Layer 10 of a small transformer language model trained on English Wikipedia (16 layers, counted from 0, width 64).
Take only the direct path to the model's output, skipping the later layers: a vector added to the residual stream pushes a token's score in proportion to its dot product with that token's output vector.

Output vectors of the tokens that the questions are about. A number n stands for n times 0.017.
"red": -11 -32 -26 6 36 -15 27 -7 -7 -34 -9 -25 10 44 11 -61 5 84 -15 -69 38 12 -59 -21 -14 37 -4 -9 -36 22 -30 -21 -25 -28 -48 27 -27 -9 -18 32 -10 17 7 -13 56 2 47 -39 -7 52 0 -1 -28 -9 1 28 16 -4 -47 -14 7 13 33 28
"2": 14 -23 -36 11 -16 16 -1 -19 -5 -26 16 -12 36 -12 -19 11 -29 -17 -12 -27 -18 23 -1 -20 -21 6 13 -15 5 -25 -1 29 -20 3 -15 -5 -32 2 -6 8 -14 19 16 -32 -13 -28 36 -20 30 -13 3 -11 12 -2 22 -2 4 17 -26 -11 -2 -36 2 20
"N": -2 -9 -10 31 47 -24 -15 2 49 -6 5 0 33 2 -8 -15 22 -19 -17 -17 16 -12 -18 6 -24 -9 -4 -9 -23 -2 -15 -1 -37 -59 -1 50 -42 -33 -9 2 -16 -14 -34 4 3 -29 -9 37 24 -25 20 23 1 -4 6 4 28 -6 -30 7 -1 13 0 -3
"chool": 1 -5 51 2 -42 -53 13 -5 -11 -7 -6 9 -28 -6 43 -42 12 44 -32 -14 33 13 32 19 -32 6 -6 -16 -62 -51 14 -43 -17 -17 -8 46 -55 -16 -19 -21 -75 7 18 -8 8 -27 -15 9 -43 -10 -63 -15 2 8 -16 24 39 -62 17 -11 22 64 1 -19
"ich": -46 5 42 -16 28 -31 -16 7 -10 -24 1 30 -22 -10 2 -13 37 -37 -2 -21 26 37 52 10 -11 4 1 27 9 -20 4 -7 -9 -8 -6 21 20 -24 -11 26 -9 29 16 22 -24 -18 9 49 24 29 21 -20 -27 -9 2 9 26 -1 -4 -54 -4 23 25 -18
"ll": -11 -27 20 58 13 -28 41 -12 12 -2 -25 11 -32 10 -24 -37 46 -4 -16 -46 39 23 12 32 -11 18 9 33 -89 -14 15 36 4 -44 -11 41 41 -66 -35 -25 -9 32 -46 36 13 -10 37 23 -52 -10 -7 -12 26 5 -64 25 -14 -12 -21 -23 10 47 18 -27
"land": -21 -7 21 11 16 -13 4 -27 -15 -5 -65 -18 -14 25 -6 -18 33 70 -29 -9 35 8 -20 21 -3 -11 -38 45 -21 3 12 16 3 -56 16 6 17 -12 -9 -64 -52 57 8 24 22 -33 -19 11 -5 11 32 -20 -5 -50 15 49 -39 8 -64 34 -21 44 25 -27
"eptember": 1 -17 36 11 -51 -51 15 -12 14 25 0 21 -34 58 -12 -60 21 -10 -38 -62 28 21 -29 29 -38 38 -30 66 -41 -46 3 -46 -23 29 -40 36 -37 17 -44 -37 -15 42 13 6 0 -50 -31 32 -39 2 -7 0 -5 -8 -61 4 29 -19 -23 -43 -59 94 2 -7
"ial": -26 37 -18 35 -9 -19 11 -21 -29 -24 -79 -55 10 -12 -35 -70 -11 26 -40 -35 26 -10 41 0 -12 -13 -14 -14 -59 -13 -13 -24 11 27 8 24 0 -19 -7 -19 -68 29 40 13 -49 18 -14 -2 6 -39 -50 12 -45 -19 -38 32 16 -3 -9 -54 24 13 -21 19
"ious": -48 14 10 54 -14 -9 34 -49 3 13 -78 -9 -20 14 -23 -43 -2 30 24 -69 48 -4 25 13 -12 35 -44 -15 -83 -34 34 -61 -13 51 15 7 -9 -17 3 3 -12 29 29 17 -37 9 44 20 -8 25 -59 13 -44 -51 -52 -1 33 22 5 -29 25 59 22 8
"ative": -31 57 43 4 -32 -40 50 -17 -15 -18 -86 0 -17 40 -32 -37 -10 -38 -44 -11 46 18 -1 -3 -15 -2 -32 50 -4 -14 1 11 3 -47 9 29 4 -20 -34 2 -52 -19 55 40 -41 -13 13 25 14 18 -4 40 -71 -9 -33 7 43 12 4 -22 -17 40 8 22
"ake": -15 -13 19 2 -47 -18 -31 -2 -12 63 -18 -15 -69 20 -8 -12 52 -19 -22 -38 27 10 25 17 -14 18 7 62 -40 16 -36 -32 -11 -14 -2 29 -11 -15 -26 27 -29 -13 15 -12 -12 -22 -14 42 0 -17 -47 -6 -52 -17 -22 -42 -6 -18 -45 16 -6 20 31 39

Each question shows what one neuron of this layer's MLP adds at an activation of 1. A number n stands for n times 0.0083.

n70: 14 -22 -2 -39 -14 -16 -7 19 14 34 3 -18 -11 -7 1 -32 -3 16 29 -8 -8 -3 -7 -39 -79 25 40 0 9 -27 31 1 -12 9 -38 13 -27 -7 19 21 29 -11 -36 -20 0 43 13 4 -10 -33 12 11 -6 -16 3 -9 -11 -34 -25 -21 12 -13 -28 8
Pushed up most: "red"

n120: -14 -31 12 21 -29 9 -1 -33 -15 22 7 2 57 11 -25 4 -18 -58 37 -19 -28 8 28 -25 6 -14 -4 -18 -28 -15 -19 -3 6 44 5 -33 -19 -46 -19 -17 2 -14 -13 -27 10 -13 18 -14 0 -13 17 -19 -11 19 -38 44 15 -23 -13 -9 -25 -4 -18 -26
Pushed up most: "2"

n249: 46 21 37 -38 28 -11 11 5 -13 26 2 15 4 -2 11 -4 -33 5 4 -21 -4 10 16 32 25 5 5 -30 -26 9 22 -11 -34 -7 46 11 -16 8 -13 -15 35 -24 -14 -22 -8 -35 -4 -4 -5 22 -33 29 -6 -24 10 -15 25 5 -31 -21 36 44 40 27
Pushed up most: "ious"

n30: -3 1 29 57 20 -20 -13 24 -9 -1 25 -9 -26 -22 3 3 -13 -4 24 24 -16 -22 13 -25 -15 13 8 29 -24 -3 -50 20 17 23 16 12 -26 27 -6 -11 4 -23 1 28 -21 22 -2 -2 -45 -6 3 4 -4 9 34 -11 -46 -14 -34 31 -36 15 8 7
Pushed up most: "ake"

n271: -42 72 -26 12 25 3 -4 -20 -37 18 12 51 4 40 -8 -12 -12 34 -31 11 8 27 -1 -29 -2 8 -8 -21 -22 11 3 22 7 -21 5 -33 -7 -13 -23 1 10 16 -13 10 -4 4 -23 4 -8 -16 -15 3 19 0 15 -28 10 5 13 -8 -7 -1 21 3
Which of these tokens does it push down most? "ake"

n255: -3 -12 46 40 13 -7 10 49 16 -1 14 5 6 -10 9 -14 -17 32 -39 54 15 -34 -14 2 -35 15 12 3 2 -15 12 29 30 5 18 -21 11 8 19 -6 -9 -17 -5 7 0 -14 -14 24 40 -11 -26 41 36 -26 1 -32 15 35 -3 10 4 28 16 -16
Pushed up most: "N"

n71: 11 -25 -39 -16 7 32 -37 -69 0 -6 -41 -20 -2 -12 -35 -25 -20 -40 55 -11 -11 -12 -12 42 -21 0 -9 7 -11 -26 -12 -24 2 42 -22 -31 4 -18 0 -5 -25 7 28 35 -20 31 -15 -7 -43 12 -9 -8 18 3 -7 19 -35 31 18 -9 -8 31 11 -14
Which three tokens does it push up most, strongest first? "ious", "ial", "eptember"

n189: 52 27 -15 -6 6 -13 10 10 15 32 -8 15 10 -12 -15 -17 -9 38 -35 44 -13 -15 -38 16 55 44 33 3 10 -17 17 27 -26 15 -11 26 -19 -22 -1 21 32 -14 22 -11 6 -17 -11 21 -6 0 -26 55 29 -7 10 23 1 1 47 1 6 23 38 4
Which of these tokens does it push down most? "ich"

n82: 10 -15 18 -29 13 19 -19 5 23 -14 3 -15 -5 -21 -25 31 -13 5 29 -9 55 -14 24 28 3 10 25 13 14 15 -25 -55 -25 17 8 -1 -7 3 -37 20 -8 -17 -9 13 6 -22 12 31 -33 0 8 -42 37 -6 -3 10 -13 -3 -31 13 14 -18 21 -8
Pushed up most: "ake"

n230: 12 6 19 28 56 -4 14 -18 -12 19 -12 13 18 29 -21 -5 35 -18 -3 16 1 -66 -11 22 21 -7 3 -14 11 -23 -32 44 20 13 18 22 10 -16 -1 8 -15 -31 -29 -23 6 -19 3 9 -20 -25 15 28 -8 -3 -21 -21 1 -20 -20 21 7 25 10 28
Which of these tokens does it push down most? "2"

n263: -3 -44 18 3 -3 -12 4 -28 -5 29 20 34 -16 -18 -17 -25 1 9 -18 -13 10 14 -21 5 21 2 -29 18 25 -14 21 -4 -3 30 -19 42 -31 -7 10 45 13 39 9 19 -11 15 23 -34 -3 -9 -25 18 9 -3 -27 -3 46 -27 29 20 1 -10 5 10
Which three tokens does it push up most, strongest first? "eptember", "ious", "chool"

n155: 13 5 37 -11 34 15 -11 -11 17 -16 -13 13 30 21 -12 -10 24 -2 7 16 -46 17 11 9 38 -33 -45 3 11 -1 -34 -35 10 38 -1 12 18 -18 -16 -20 -3 -22 22 -3 -48 36 13 10 19 2 -8 22 24 -1 -5 -14 20 -13 12 -2 23 -9 18 23
Pushed up most: "ial"

n244: 20 -18 26 4 -12 -13 14 59 -32 -18 26 26 -11 -31 -22 1 7 -20 -10 1 74 -21 -19 -51 8 -16 -18 -2 -11 1 19 -33 -32 5 9 -46 -31 4 -18 5 7 -10 56 -32 13 17 7 -33 39 26 -17 17 13 -35 40 26 2 26 -8 -3 -25 14 -12 20
Pushed up most: "red"

n100: 29 -45 34 -18 -18 3 -7 17 -25 8 1 40 2 -25 31 -24 -23 6 -31 -10 -21 -23 -18 -6 7 25 2 8 -8 -25 -39 -7 21 8 -22 -35 -3 14 -13 24 -8 -20 -16 -2 -2 14 -39 9 -28 60 -19 -29 -5 35 21 5 -29 -9 13 -23 10 23 -19 -21
Which three tokens does it push up most, strongest first? "chool", "eptember", "red"

n10: 24 37 9 11 4 -10 8 -27 -9 16 -9 2 -2 -13 -16 -20 -12 3 39 -24 74 -7 20 53 -38 -47 12 -14 -28 12 17 -21 13 6 -13 -15 -22 -9 3 -7 -5 13 5 16 -7 15 16 5 -25 -19 5 -58 5 -59 -24 -16 -12 -5 0 -20 8 6 14 -12
Pushed up most: "ious"